Layer 5 of a small transformer language model trained on English Wikipedia (8 layers, counted from 0, width 128).
Take only the direct path to the model's output, skipping the later layers: a vector added to the residual stream pushes a token's score in proportion to its dot product with that token's output vector.

Output vectors of the tokens that the questions are about. A number n stands for n times 0.01.
"===\n": -11 20 40 2 -29 -6 4 -9 -11 7 -15 2 26 16 -23 11 36 23 32 53 -2 -4 -1 -2 -26 -19 -39 40 -54 -9 -38 65 -44 14 60 -1 -28 18 21 -33 -41 19 44 -15 -38 3 -72 13 -35 -14 -60 -39 -40 -14 -35 24 -21 -2 27 -80 33 -11 18 -26 -24 -25 19 -13 -37 -15 -50 -16 71 -6 67 8 -25 44 -34 -7 -10 23 -28 33 31 11 -8 -23 -18 -50 7 35 -35 -45 36 -20 10 5 16 -1 27 42 -55 32 19 13 22 -5 3 14 3 55 -31 -28 -25 -13 29 14 34 -3 10 -34 9 -37 -54 37 51 5
"ika": 12 45 1 36 43 7 29 -28 3 18 -13 14 26 32 -1 8 -33 17 28 -18 2 12 -37 45 19 -17 38 -9 -16 -1 -9 18 -52 -60 38 0 7 -32 1 32 -15 23 24 2 -20 2 30 54 -44 -38 22 -15 -8 36 -9 5 -34 -3 50 16 -41 -9 -25 23 30 8 -58 -24 3 45 12 28 -16 41 -62 -53 -3 6 18 27 35 9 -49 68 -38 -40 45 26 4 -27 9 20 -5 -17 53 -18 45 4 30 -8 -1 14 -55 11 35 36 -49 15 28 -70 13 -18 -4 11 -10 -3 9 43 -20 7 26 4 3 -17 -35 13 26 9
" who": 38 -3 -1 8 28 -32 38 -24 21 -20 28 -22 11 25 28 -35 -39 14 23 1 -28 -24 20 -15 14 7 -14 -27 -14 5 -12 -19 -24 12 46 2 -2 -53 -31 11 -8 51 -36 -55 -51 2 22 -4 15 -11 -26 -25 -25 0 42 3 14 25 33 55 -62 31 -16 -23 -15 6 6 62 -19 -23 3 39 24 14 6 1 -40 1 13 2 43 -21 -5 -21 -19 5 -41 -25 -8 25 -39 19 -47 -53 -27 39 -34 -5 -4 45 -14 33 -6 -12 4 -51 -19 -18 54 5 62 16 28 6 10 15 43 5 -11 4 -16 -19 -22 -39 -37 41 -32 8
" Pictures": 51 24 -13 35 17 -40 48 14 -39 45 12 30 38 43 -47 -50 -36 11 -15 -30 3 87 -47 29 -12 24 60 19 -74 -62 -18 2 7 -56 22 -2 32 -43 43 -33 88 -27 44 29 -19 11 8 -40 -17 -22 35 22 -38 38 50 30 -23 7 46 -6 31 -5 34 -20 18 59 -5 -49 -23 45 -31 -14 15 -30 66 -60 -4 12 -45 4 -22 17 11 -18 -78 -22 -20 21 -60 -9 -17 2 -15 5 -5 10 10 -6 34 23 79 10 -14 55 37 -42 -83 44 56 -6 51 -14 -22 62 -18 -35 -33 -22 -37 10 7 30 44 -44 -4 -42 11 45
" Player": -21 7 25 47 -19 -6 87 16 -39 -2 -12 -38 20 22 55 -36 -3 24 5 -12 23 46 -4 5 -6 -5 7 24 -25 -6 -6 35 -16 8 18 -3 -27 34 7 -38 -12 6 24 -3 -19 1 -23 -30 -60 -24 27 -37 -20 74 72 -2 -6 -10 5 29 1 9 53 23 24 9 36 -60 -14 15 28 10 52 -24 0 16 32 -49 21 -1 22 -52 -23 -22 -35 -3 -5 -55 -35 -23 5 -26 -24 -28 50 -20 -54 31 78 39 55 -5 12 22 38 -44 -3 26 41 -47 12 -11 -31 19 13 42 -18 -32 37 -40 -23 18 -37 18 19 -6 55 68
"}\n": -22 4 0 53 -62 8 -22 87 -44 -43 32 40 49 15 62 -82 -22 -2 0 -20 60 -9 -53 -2 -45 -8 -34 -63 -30 -26 37 11 -25 -34 55 -2 62 35 14 39 50 1 83 -14 -19 -54 13 -13 -13 6 11 3 12 -15 -44 -38 31 -9 53 -70 0 14 -49 -72 -10 -74 13 -38 17 27 31 -61 -7 -56 78 -22 11 74 -5 -28 -40 17 13 20 72 -19 0 19 37 -45 4 -76 -27 15 24 53 -77 90 31 29 12 -61 -4 38 11 51 14 15 47 -67 -6 97 -40 -11 -34 -57 -25 -6 9 -27 -1 35 74 -38 -4 -46 47 54
".": -28 -26 21 -40 6 37 22 4 34 -36 8 -39 -5 -44 -8 23 3 -28 35 4 -9 -12 -50 3 7 24 16 -26 25 34 -25 32 -10 -44 17 3 -53 -14 -67 17 -39 15 -35 -8 -9 11 -6 -11 27 -7 20 41 7 -19 -5 -2 52 -21 0 -20 37 35 -26 -20 -73 -20 9 38 26 -25 28 -7 -46 10 8 39 -1 -19 35 -50 -34 22 7 0 23 68 18 8 -21 29 28 -7 33 -6 -19 -19 -14 -45 13 -62 -31 45 -65 -60 -34 -49 -28 3 -29 38 -27 -11 50 37 6 -34 30 -12 6 26 -37 -4 -45 44 37 47 -51 -14
" episode": -29 13 -24 -2 -1 -2 41 19 -15 -8 6 36 16 59 44 -53 12 -17 6 35 -31 49 -28 39 -29 -30 -31 -10 3 6 -5 -27 -7 -58 58 0 -17 -21 16 -35 51 -9 -17 1 -41 -3 73 20 45 -30 23 11 -80 -9 -18 32 -2 24 -30 38 -37 10 54 -14 4 -22 13 -30 -25 11 -6 -1 55 5 -30 -19 5 -14 -62 7 8 -39 -47 18 -60 -48 -23 14 -5 6 -23 -12 -16 -18 -7 9 53 49 8 15 43 14 -28 -56 31 -3 -31 65 64 4 57 3 -13 37 0 27 -10 -67 -50 -5 -34 19 -18 47 9 -28 74 18
" is": -26 -33 -19 -23 48 3 -18 -18 12 -53 8 21 31 53 17 23 18 7 33 12 -29 1 19 -39 -22 -24 -37 38 -33 29 -14 -40 13 20 26 3 -30 24 14 44 -22 -13 -51 -11 -23 7 -36 -2 25 17 -6 3 -41 -43 -29 -10 13 -14 -21 0 -49 -16 -8 15 1 -11 17 39 -27 1 -12 36 -15 -7 -24 -6 -19 16 84 -11 43 6 9 19 9 31 -19 5 -37 16 -1 35 10 42 -42 60 -8 -17 -27 21 -15 -8 -17 5 24 -37 28 -34 -21 47 9 5 -21 14 28 -44 -3 -11 46 -6 -12 -12 -27 10 34 10 -14 -42

Output weights of attention head 2. The head adds the sum of these rows, row i times number i of z. A number n stands for n times 0.008.
o0: 14 8 2 65 1 51 34 -6 -45 7 24 -18 -37 -24 9 -5 31 -32 37 16 -4 10 -3 8 3 16 -7 7 36 14 -46 2 -9 7 14 -36 39 -6 19 16 17 38 -33 5 -14 34 45 -19 -34 -6 33 -57 18 -9 52 50 -31 -15 16 4 30 36 1 4 -24 22 7 -11 -9 22 21 -35 -51 32 -9 13 -8 -18 27 6 -16 -1 -13 30 -5 14 31 24 -40 14 7 -26 -22 3 7 -14 10 -17 3 -38 1 -9 6 12 0 -24 26 23 0 -38 -6 7 12 27 14 33 -2 16 -33 2 -9 -48 -44 19 -7 15 -16 -11
o1: 24 -39 -11 -25 37 -15 -44 -38 -1 -7 1 -6 35 18 -17 46 0 -9 -14 0 -17 -16 -3 5 2 -19 20 9 -10 -18 -7 -11 33 44 6 21 -1 -23 8 -9 15 16 -3 13 -37 14 -43 -16 -24 7 27 -40 6 8 13 54 -18 -43 -20 34 17 27 15 31 21 2 -5 -4 14 18 -9 31 13 -10 11 11 -37 11 -13 24 40 5 -46 14 1 -14 -30 -34 31 34 -48 19 7 -25 14 45 -20 -1 1 62 -3 -19 1 18 -12 -18 29 -12 -54 -47 -22 -6 -13 -7 12 -25 -21 -2 -5 -22 14 46 8 -8 -18 -23 -14 5
o2: -3 3 -46 -28 -72 39 -17 -17 9 11 9 -16 -9 -24 20 -9 -17 26 -23 -28 4 -4 49 -38 -13 -17 25 3 21 -10 -18 56 15 12 16 -40 52 5 -16 -2 20 -17 -11 -21 -14 30 32 19 0 5 -11 36 -6 -9 -33 26 6 31 10 -19 -1 25 -23 1 23 24 -38 36 -12 -25 -9 -17 17 -11 -9 13 23 18 -24 4 -9 -14 8 17 31 -3 14 7 40 -43 -30 22 13 -25 -57 16 35 33 -7 -42 -20 5 -9 -48 15 -17 -3 27 13 5 18 34 -49 23 27 -2 40 26 46 -13 -24 -38 3 15 -25 1 -60 11
o3: 46 -33 -16 17 -28 21 -2 24 32 -27 -28 32 -10 -3 -14 14 -33 6 -5 -2 -14 7 21 -3 15 -24 13 9 -11 5 -12 -1 -19 12 8 -27 16 -21 -8 9 -15 17 -44 0 21 26 -3 -38 -25 23 4 4 -27 -27 -3 -10 -9 47 7 13 49 40 -4 -29 -6 13 49 0 -8 16 20 15 -41 -37 5 -10 20 2 5 29 24 -17 10 2 3 -4 14 43 15 2 -57 23 -48 9 0 -43 -46 -5 53 -21 -40 -1 -9 24 18 15 -1 -21 -22 10 -1 -11 22 9 -30 -1 41 -29 -37 35 8 8 30 -26 -26 55 -23 -5
o4: 5 -22 9 46 -30 15 -7 6 6 3 48 11 1 -38 32 -30 3 -6 6 -25 -11 7 -14 42 21 1 6 8 10 -10 13 -11 -16 -29 19 24 39 41 -20 -25 5 -14 32 22 5 -30 -42 17 -36 -8 -14 -21 25 9 39 36 -33 17 -3 -26 11 4 -28 -7 13 -31 -37 -21 21 -3 -12 32 9 24 28 36 5 -16 -13 -22 1 -8 11 -2 8 -7 15 21 9 25 -1 -4 -34 -16 -18 6 -20 -2 46 19 14 30 -31 27 -9 21 -18 1 -2 39 39 -22 -8 -3 -14 44 -13 -1 -4 -17 -34 19 -20 -31 7 8 -26 4
o5: 7 -29 1 11 24 1 -55 -2 -3 6 32 11 26 -1 9 13 20 15 2 0 -4 -10 22 20 44 14 5 8 -28 22 -17 -2 -9 -37 18 54 9 -4 -32 -3 -3 13 0 -53 -5 31 22 33 14 34 25 8 3 -44 -19 20 6 23 -12 37 -21 19 -32 -26 -2 5 7 1 -7 25 -2 6 -36 -10 -13 3 11 4 17 10 27 43 -9 -18 -1 22 19 17 21 5 -8 -9 6 11 -47 16 -15 -64 -2 -10 4 -39 61 22 -28 3 -6 8 -4 -8 -49 -32 -44 -19 32 12 -22 35 -6 -9 24 -11 -36 -1 39 -17 -26 31
o6: -12 -28 4 -16 -34 10 -4 7 -38 -21 -24 52 16 -44 1 20 14 -27 -29 -5 -10 15 -31 -27 -20 45 18 25 -10 30 8 35 -12 0 -34 -35 -11 -20 -3 28 -27 44 -1 13 -58 -2 1 8 20 14 6 36 3 -9 3 42 -18 -10 -8 -10 16 -1 11 0 -24 1 46 -11 -2 -30 5 -42 9 -30 29 -15 5 -23 -3 -7 18 -22 8 -13 5 14 66 16 -51 -12 18 -5 11 -16 -7 -41 49 6 -10 42 -7 -4 -15 -16 -38 25 31 -13 38 29 -31 -28 -7 17 13 -3 62 -7 13 -11 -24 34 28 -1 43 2 -38 -42
o7: 13 -33 -2 -24 12 20 -60 21 -42 22 17 1 -21 -4 -4 30 34 40 -5 6 5 25 -38 -24 -24 -26 18 -8 8 5 -9 -7 -17 -37 5 -30 22 -36 -22 14 -15 -28 -56 -9 7 33 -40 4 -5 38 -8 -45 -2 -6 -22 12 16 26 61 -20 -26 -43 -13 -19 -27 -25 -19 -9 22 -24 3 16 26 -25 30 31 -13 24 25 19 -6 -14 -44 -26 15 8 10 -21 -41 32 -10 8 -14 2 -28 20 26 21 -67 -5 2 7 -21 36 5 -4 6 17 -23 36 -24 -6 27 38 -3 21 18 25 45 -7 30 -10 -3 -34 -31 18 17 5
o8: -40 -8 -28 27 43 3 15 32 -14 -16 6 25 94 25 4 33 30 19 49 9 6 1 -12 16 -5 30 10 10 -15 -11 -33 -31 8 -3 5 -16 5 -33 12 -15 15 35 20 -23 -40 -17 -44 -58 12 -11 4 -3 -47 -29 -19 8 -17 4 -28 -38 -5 35 -49 -8 16 -5 -36 -10 -29 0 22 -51 15 25 -37 -5 -4 10 3 22 14 10 -63 -24 19 -4 32 -15 -2 -33 41 0 -9 62 -9 -33 31 -26 32 24 9 8 -31 56 -24 -52 -18 19 17 -29 38 -9 -22 38 -48 4 5 47 -4 -10 -8 18 -30 -1 26 38 31 9
o9: -25 23 -33 -11 5 -11 -16 -4 9 35 1 1 -28 -29 1 18 -30 3 12 -24 23 -25 10 36 2 46 -8 -28 -10 -35 28 8 -19 -1 6 18 15 -25 41 42 -17 -22 33 -3 -10 72 15 27 -21 2 0 -2 22 46 -20 -18 10 -64 16 44 47 33 -57 -7 41 -31 -11 -34 53 16 3 3 -25 -35 24 16 -21 41 14 21 3 -2 -20 -1 -25 13 9 -5 -36 22 -12 -10 7 -34 -11 4 26 -14 24 -17 -28 7 -30 43 -44 15 -13 18 7 -44 -2 4 -5 -19 -50 16 1 -34 3 -13 -20 4 33 -13 39 18 22 19
o10: 34 40 31 32 46 13 -43 -4 -8 40 37 37 -49 -16 -2 -10 -28 -28 -33 -2 -4 8 -13 0 7 32 36 5 21 1 23 -4 15 -7 -39 -5 -6 -27 6 -55 20 22 -3 10 8 -10 37 -31 -25 -1 43 13 -6 31 14 -23 9 20 -5 15 77 10 -15 -6 1 30 5 10 -2 12 -8 1 20 -20 -8 8 -41 -18 9 -27 -11 -8 49 -51 -28 9 23 9 -20 8 -5 37 23 -29 27 -3 -52 -13 -8 -27 11 41 -14 -2 4 -7 -31 -8 33 -57 -13 -23 40 -28 57 -24 -3 6 18 -14 -35 30 -20 4 -11 14 -12 0
o11: -29 -21 21 1 -10 -12 41 6 -4 -16 -8 -5 22 15 28 -10 -18 -39 -36 -25 34 15 -29 -11 18 10 -45 -3 -15 -25 34 21 -16 1 15 -14 5 24 -32 -4 -60 30 3 22 39 -50 2 -1 2 -14 -4 -6 -4 17 39 -12 -27 -11 29 43 -11 -23 4 -36 -18 -2 -13 6 -5 16 3 -5 -12 -14 20 24 1 41 -14 16 8 -25 61 -20 -4 -4 -10 -19 -14 -41 -65 -21 20 21 24 3 5 2 7 22 -1 -44 27 34 -51 -58 -15 0 30 -19 -1 33 -25 -23 3 12 6 -11 -17 1 -25 8 20 29 3 -29 6 0
o12: 5 51 -28 -23 -4 41 -30 4 -47 -50 5 10 14 -32 -20 30 -1 28 -7 -22 12 -17 -16 -19 -10 23 10 -11 24 22 -9 -19 -34 -14 17 23 -7 41 7 -58 2 -5 13 -10 20 3 30 -11 29 -42 -18 -6 -53 33 14 -21 -23 -37 -21 42 -21 10 13 0 33 -21 -12 -26 17 36 13 -1 -27 49 -31 -16 5 -15 -14 22 6 -42 -34 5 25 -1 25 -18 4 -5 2 26 -16 -14 -22 -1 -6 29 2 -1 14 -6 -10 15 28 -44 -4 -23 6 -18 22 30 45 -37 -3 -20 11 14 -34 -16 -4 27 35 61 24 6 8 20
o13: 24 6 -13 22 -49 38 -29 -16 38 -20 12 -8 18 -27 14 -18 -34 -12 -15 8 8 34 -30 26 -2 0 -12 24 -26 -32 10 0 27 -17 20 -47 -21 13 -16 14 -23 -21 -1 -1 7 -15 -7 -16 18 -23 51 12 -4 -46 20 1 32 -23 23 2 -29 -2 10 -10 6 -20 10 -41 -10 -3 -18 -32 2 -7 -3 0 -24 -17 9 -40 53 10 2 15 5 -2 -33 68 13 -4 15 6 -26 -5 2 -12 -33 -31 -44 -11 -1 14 -50 -15 9 -60 -10 -44 18 25 4 14 -10 20 -42 -3 17 -18 -8 25 9 -4 1 4 -9 -19 15 -19
o14: -16 11 18 10 -5 -15 -17 -2 28 12 -9 9 34 3 -19 29 -29 -19 -35 -27 32 54 -43 10 -6 3 -1 -19 47 30 27 33 -32 5 22 -70 -44 32 7 -38 -10 1 37 -13 10 24 -2 44 -4 3 -9 8 -18 6 1 50 -7 32 -13 -10 28 1 -17 -10 -19 -14 39 -3 -4 -3 12 -11 6 -21 2 -35 -5 3 -17 -5 1 19 21 -14 24 20 12 -9 23 -20 -8 21 -40 8 51 -14 -24 -13 -5 14 -4 3 24 -10 46 50 -16 30 20 -22 10 60 -7 -34 9 58 32 42 -10 20 0 -11 11 -33 -7 -29 -5 -39
o15: 19 14 -18 -6 18 14 -2 4 -26 37 -26 17 -6 35 -15 -7 -30 1 24 -48 -17 -24 15 46 28 26 10 4 21 -24 -5 -27 15 48 -19 3 15 -5 4 -43 9 48 1 -6 -27 15 -1 21 3 -46 -5 -21 24 13 33 -26 15 7 -2 8 -8 27 -23 7 12 9 -3 30 28 -46 12 59 -10 -33 -7 -19 30 -22 33 52 56 -21 30 -2 3 19 -17 5 -7 17 12 1 25 -7 -14 -10 -13 11 -45 23 -4 -19 -12 -13 26 -50 -22 -11 -36 35 -1 28 30 -13 -5 9 9 -8 -3 0 29 22 -50 2 22 13 4 -3
o16: 29 -32 9 46 -46 18 -29 -11 6 -34 -10 37 -19 36 18 1 -6 -22 17 -3 44 -19 9 -5 -27 -19 1 42 5 5 -66 -3 39 -22 24 -41 20 15 -24 -20 5 -22 -26 3 -51 -24 13 -24 8 -7 5 -39 -19 21 -31 1 -24 1 -17 11 8 -10 -4 -48 -14 -18 -41 -2 18 11 71 -5 29 15 40 -31 -22 25 4 16 4 -41 29 -28 -18 -18 -4 7 16 29 11 6 19 -8 17 -28 3 -37 -20 26 -18 9 -12 -22 -15 -2 15 6 33 22 -20 10 -40 7 -36 -16 39 8 17 24 -16 -29 18 -27 1 -2 41 -1
o17: -30 5 25 2 12 -4 5 11 13 -11 -1 -56 25 -4 28 53 -34 48 5 26 15 -31 -8 12 17 6 -1 -20 -5 2 17 27 -67 -55 27 3 14 -1 -17 17 -21 34 26 -12 -26 -6 37 -20 -19 10 -21 0 28 14 22 21 -20 9 27 9 -16 27 -6 -24 13 1 12 33 3 -5 9 28 42 0 -5 -25 26 7 -36 1 24 42 16 8 17 17 -4 29 23 -56 -2 3 -36 -17 21 -29 0 -19 -42 0 50 33 -23 -24 -39 -11 25 -33 -22 -16 -7 36 11 -32 24 16 -9 21 12 9 -17 32 27 -31 -8 55 21 2
o18: -22 22 41 -58 -48 -33 -7 -18 -28 20 0 16 -10 -5 27 24 -13 -2 -57 -20 22 3 26 12 -30 -74 8 -26 -5 0 -38 -44 12 -34 -39 -74 -9 -12 -13 -10 3 10 0 25 85 -25 24 -5 -20 -1 56 28 11 -1 -11 13 -7 -13 18 -27 51 10 -19 5 35 2 -15 32 8 17 -20 1 -3 3 20 -6 -8 23 -26 -1 30 42 19 13 -5 -13 4 38 28 -7 12 13 50 13 -37 11 55 -38 -16 2 13 -11 34 -11 14 5 15 -38 -34 29 -13 3 1 -9 -8 -10 -15 -1 -25 5 21 22 58 44 -3 17 20 34
o19: 21 18 19 32 29 10 -12 3 14 7 -9 -20 -1 22 -8 -11 -19 2 -36 -4 -14 6 -5 0 -16 -4 -7 26 13 13 8 76 46 -31 22 30 37 -26 -40 -2 -3 -4 57 -9 -6 -8 -25 -34 -30 -5 -28 49 -54 -27 -9 27 1 5 7 1 -8 33 15 29 24 -41 -7 -45 17 24 -15 4 22 26 34 9 3 -9 5 -30 -25 28 -17 -25 8 25 43 15 2 -25 39 15 -10 -60 -11 -29 23 13 5 -35 6 -3 28 3 13 -13 -1 54 -34 9 -41 13 -15 8 -20 -30 3 -5 25 -6 51 4 2 24 -31 -9 0 -29
o20: 11 1 -39 31 28 -6 5 8 8 -40 30 -26 -5 -4 -3 15 -26 -5 20 4 -26 -46 -51 0 -29 -9 18 19 -41 -5 54 -21 -32 -12 23 -35 24 -20 20 14 44 25 -22 -8 -12 -31 -27 1 1 -17 8 0 4 -39 -57 -45 31 28 -28 -6 30 10 1 1 -20 -3 -11 48 9 -11 4 -33 -14 1 -20 -6 1 -5 -32 -27 -9 16 6 40 8 15 -38 -16 17 -11 18 37 -3 11 -30 -1 29 8 35 5 9 12 -2 -26 -19 17 16 11 -38 8 18 -3 26 6 0 3 -28 24 34 34 11 12 -35 -1 -2 -19 11 -11
o21: -29 14 43 78 11 26 10 -3 -1 10 -1 -14 43 8 30 22 45 6 -23 49 -8 -22 -30 4 9 7 -25 26 -19 -4 -25 32 -36 -8 -14 -83 -3 -13 9 56 -57 15 -4 60 -42 39 -29 28 3 34 -3 -36 -9 3 -13 -1 -23 -1 -65 -14 0 -28 -15 32 -6 13 -6 23 12 14 -47 27 20 -12 -11 16 -19 9 10 -36 -51 -37 -10 -11 -12 73 -70 -4 16 50 -10 -15 8 2 -15 -14 -27 1 -20 6 -17 27 27 30 36 4 29 5 -23 12 -1 7 -21 -3 5 10 13 -41 1 -43 1 -1 17 20 58 15 -10 9
o22: 13 -1 2 6 -13 2 30 -38 9 -20 -16 -10 -22 -28 -50 25 -18 6 29 15 -4 -24 -79 2 27 -2 22 8 16 7 15 38 -9 0 20 38 -15 -18 -22 -3 -12 18 -19 25 -25 17 -13 9 -29 -25 27 5 -8 22 17 -20 -5 -27 41 -48 25 5 2 -25 -41 -50 28 3 -4 -8 1 -49 6 3 -5 24 -15 21 10 12 12 -4 10 27 6 5 36 1 48 37 22 -15 8 -45 -21 -13 13 -17 27 -49 -7 -7 -49 18 -13 -6 -9 -2 -15 27 -43 6 0 -6 11 41 -8 7 -15 -19 10 -40 -17 18 -15 41 -20 -20
o23: 10 44 46 -65 -10 3 10 -33 -15 10 -20 4 24 -29 17 28 -47 53 14 24 -53 1 10 14 -23 -56 10 17 10 33 24 56 13 -16 -15 26 -13 9 -54 6 -4 -29 24 49 14 12 -37 10 -17 -16 14 -5 2 13 -30 -22 9 21 -13 46 -6 -1 -31 36 30 11 17 -6 4 -18 14 20 -6 -14 -21 52 -19 7 12 17 -21 9 -18 -30 -21 -39 23 5 9 -25 -49 40 13 31 2 36 31 3 25 8 14 2 10 -23 9 -22 11 -7 29 4 4 15 -19 -8 -16 41 21 4 -47 -70 -21 14 -7 20 6 20 45 -10
o24: -22 4 -36 9 -10 16 47 2 -65 -6 -36 6 -20 2 9 -80 11 4 -14 -28 8 -37 2 -26 -22 13 23 17 12 31 48 -1 -26 7 32 -11 6 33 -4 -9 -8 26 72 2 24 -49 12 -30 26 0 -15 -21 -14 5 -3 47 -10 -9 35 -32 -74 -28 2 9 -25 2 -9 -32 -25 -12 -5 -25 24 19 -10 10 -49 8 -22 9 -23 10 -11 38 8 -36 -38 -4 25 6 -36 16 4 21 14 8 4 -1 -49 19 -4 20 5 20 -1 -21 -45 33 -51 -47 -41 -7 -11 -52 -59 -24 45 -42 -10 7 21 22 1 -1 5 -2 3 5
o25: 9 20 -13 -16 12 -16 17 -36 -56 10 18 -4 -17 36 30 -34 -12 -7 12 22 16 16 -25 -7 -15 7 17 3 -17 29 4 21 39 34 -11 -2 -12 8 -1 -32 45 33 -9 25 30 25 19 23 -13 -8 10 -40 -37 -43 14 29 -8 -24 18 20 17 5 -31 24 22 -23 23 32 16 -23 -10 -33 5 3 -18 16 17 11 40 -6 -14 0 16 -21 31 -26 15 -22 -12 18 9 -14 -56 -9 3 -33 -28 -2 -12 18 2 10 28 -33 -14 -43 8 -2 3 56 30 -8 3 30 29 -29 -3 32 15 12 -30 -17 25 -59 -16 48 -45 15
o26: -39 -45 40 -30 9 -19 15 41 49 -35 -14 4 2 19 22 37 25 -28 -10 -30 -7 -21 -46 -3 -34 -2 24 -23 15 2 48 37 -20 -2 -6 -3 2 -29 -7 -22 -21 8 40 18 -7 18 26 19 48 -50 -16 -31 -17 -14 24 8 -5 -5 30 -22 -9 -15 21 -42 -34 -10 -6 -16 -1 7 17 13 -8 20 34 18 -53 6 -29 10 -6 -17 -56 -53 -38 -33 0 26 26 31 5 -17 -24 -56 -12 -6 -15 14 8 -21 -36 24 -7 13 -4 -32 8 -25 9 13 22 -8 -6 -17 -16 -13 21 -13 3 8 48 28 35 1 -27 -14 -14 18
o27: -53 -18 -37 -36 -38 22 -25 23 -23 18 -23 -25 -23 7 -5 -21 -16 -24 20 -7 -3 2 -17 12 1 5 24 -38 19 -1 -30 9 1 -44 -16 -4 -42 28 -45 23 -14 37 15 22 36 -24 -38 4 32 -16 -5 -11 -10 -26 -5 35 12 30 -22 -26 40 -1 8 41 -9 9 21 -13 11 -9 52 -3 -5 -29 -3 8 25 -13 -24 28 27 31 4 -21 2 -7 -2 2 31 -7 18 -16 -33 -35 1 -23 3 31 24 12 10 5 -6 -29 69 3 -27 37 -36 -30 -25 -6 -3 -18 16 13 24 -15 -5 4 -16 -3 35 32 0 16 36 20
o28: -26 -27 17 42 -10 61 12 -18 -54 -1 1 7 37 20 23 23 2 -7 -25 0 28 3 -46 14 13 -13 -16 -18 1 2 -9 -1 19 10 -2 -24 6 23 -15 12 -7 -17 -54 -16 0 -7 14 6 37 -33 17 28 38 -6 -15 -13 -18 2 23 -5 -14 25 -64 -25 36 18 -12 18 28 -45 -40 -6 39 6 6 -2 13 19 -40 -16 -15 14 49 4 4 -17 33 24 -8 -10 11 20 18 -26 45 51 7 -6 22 -32 6 -8 4 33 -24 -9 17 24 -33 -9 -3 -38 0 -2 -46 20 -33 4 2 1 -6 21 15 -10 26 -3 -37 30
o29: 14 -1 -12 23 -14 -17 -26 -10 -35 27 -8 -30 50 4 -45 2 2 -20 -64 -13 -29 -30 0 -3 -9 -3 34 6 -34 8 22 -7 1 -14 -32 -10 17 61 -17 -15 4 -26 -18 6 -17 -31 -11 12 -10 -10 0 -21 14 18 14 -9 -59 16 18 -3 -6 -20 -14 -19 25 15 4 31 -36 9 31 -41 -4 17 -2 3 -1 -36 23 -23 47 5 -8 4 -13 9 2 -14 -7 -23 23 -17 3 -2 -11 15 4 8 17 -31 44 -10 46 21 -7 -10 -23 8 -38 -48 48 12 5 -35 7 10 -20 -17 -8 20 5 -47 -22 -42 -15 -28 22 35
o30: 61 1 22 -27 -12 -15 50 -7 10 42 -55 -42 -36 -64 -11 -2 14 21 1 -17 22 16 9 21 24 30 1 -18 -30 16 24 -13 31 -43 -36 -36 11 -25 0 5 -19 5 -5 26 -9 9 19 -13 -11 19 35 -3 8 8 3 1 -48 39 18 -11 14 37 9 -30 -46 11 -50 -11 8 -28 14 -23 -20 0 -12 -19 -33 32 -76 7 34 -3 -38 -65 34 -7 10 -26 50 -7 -15 -15 -3 -14 -5 1 -39 12 -9 25 8 -18 10 10 2 -10 2 14 8 -14 -31 9 29 -12 -17 37 -15 22 -21 3 32 11 -53 -30 7 11 -29 1
o31: -31 32 -38 27 28 -4 15 14 4 7 -19 -38 23 -6 -16 16 -54 -10 -3 -66 38 17 55 1 2 -30 58 -9 13 12 15 -38 1 -27 8 33 -15 4 5 9 19 -3 15 39 -2 -4 0 -40 -12 6 -9 -14 -31 14 14 3 57 -27 4 -16 -15 -19 -26 -58 11 6 16 -36 41 18 16 30 -36 -28 -21 -6 -31 -43 -17 -20 29 -3 25 -4 -26 24 14 17 -5 1 -10 -15 4 -26 -26 -21 -33 -10 12 -13 -15 -60 29 39 -49 -8 -20 12 5 20 -12 13 3 -35 -1 -25 -17 67 3 -48 -29 35 16 18 31 2 -21 24

Each question shows a token from some text and the vector z that the head gathered there. A number n stands for n times 0.038.

" on": 14 4 1 -33 -2 -5 -18 12 -30 25 17 9 7 6 14 3 16 3 -19 11 -38 -53 27 12 -35 7 -23 -4 10 -15 -4 -17
Which two tokens does it push up most, strongest first? "ika", " Player"

"ers": -13 1 -5 -9 -14 -6 -3 15 -14 6 -7 -26 -4 -2 -25 10 6 6 -23 -9 -1 7 12 14 -33 -5 0 6 -21 -22 2 -9
Which of these tokens does it push down most? "}\n"

"1": -6 0 16 -38 -9 -39 19 5 -25 3 -10 -35 -28 -3 -28 0 22 14 -22 28 4 15 15 -20 9 -13 -2 1 0 -28 -2 -42
Which of these tokens does it push down most? " Pictures"

" V": 10 -9 28 -7 -8 -14 19 -12 20 6 38 -35 44 6 -12 -20 13 0 -1 6 13 -19 22 9 -30 8 -5 12 5 -18 27 -26
Which of these tokens does it push up most? "."

" Her": -22 24 -4 -17 -28 -5 1 -9 35 -6 -29 4 9 -11 -18 0 13 -23 -9 -41 2 21 -35 33 13 -19 8 2 -12 -17 -12 -21
Which of these tokens does it push down most? "."

" and": 8 0 1 -13 0 -8 3 -13 22 14 2 -1 8 1 -8 -1 19 -14 -27 -24 -18 -12 -1 17 -20 18 -13 -6 -20 -22 -3 -1
Which of these tokens does it push up most? " Player"

"Club": -16 35 19 -2 -34 -17 1 -10 -11 6 -13 4 -7 -26 3 4 14 -23 -11 -21 12 -18 -34 14 14 -6 4 31 -31 2 6 -42
Which of these tokens does it push down most? "."

" \"": 25 -29 5 -9 2 -37 4 -24 22 3 33 -11 -6 -2 -3 -1 4 -10 -58 -25 -27 -26 9 10 -9 38 -21 6 -29 -36 17 -20
Which of these tokens does it push up most? " Player"

" of": -17 -27 -4 28 8 -26 -6 -14 20 8 21 25 -10 26 -25 0 18 -4 1 -2 13 -11 12 6 9 0 12 -3 -16 -6 13 30
Which three tokens does it push up most, strongest first? " Pictures", "}\n", "."

"oda": 11 10 -5 -30 -19 24 -7 -44 20 52 15 -24 51 8 -22 -9 -11 4 -14 28 3 -69 44 -9 -23 -39 -19 -2 -18 -21 17 19
Which two tokens does it push up most, strongest first? "ika", "."

",": -22 -5 4 -10 -7 -20 -31 -11 -14 -4 55 -22 -13 -9 -14 16 -8 4 -7 -11 5 -45 3 -9 7 -5 -38 -3 -10 1 22 15
Which three tokens does it push up most, strongest first? " Pictures", " who", "ika"

" was": 11 -11 11 -13 -1 -9 3 -25 25 15 1 -7 2 -1 6 -5 4 1 -39 -24 -19 -1 -9 15 -14 10 -6 5 -15 -20 11 -16
Which three tokens does it push up most, strongest first? " Player", " episode", " who"

" Research": 4 8 3 11 3 -18 9 32 -22 -10 -20 12 -26 7 -8 43 20 -33 -15 21 -10 -10 7 -4 14 15 -3 32 -25 -3 28 -7
Which of these tokens does it push up most? " who"

"bi": -8 -36 38 7 -20 -40 1 14 -4 -16 33 -40 6 17 -21 -14 16 -9 28 13 29 -20 27 1 -19 7 -9 15 5 1 9 -3
Which of these tokens does it push down most? " Player"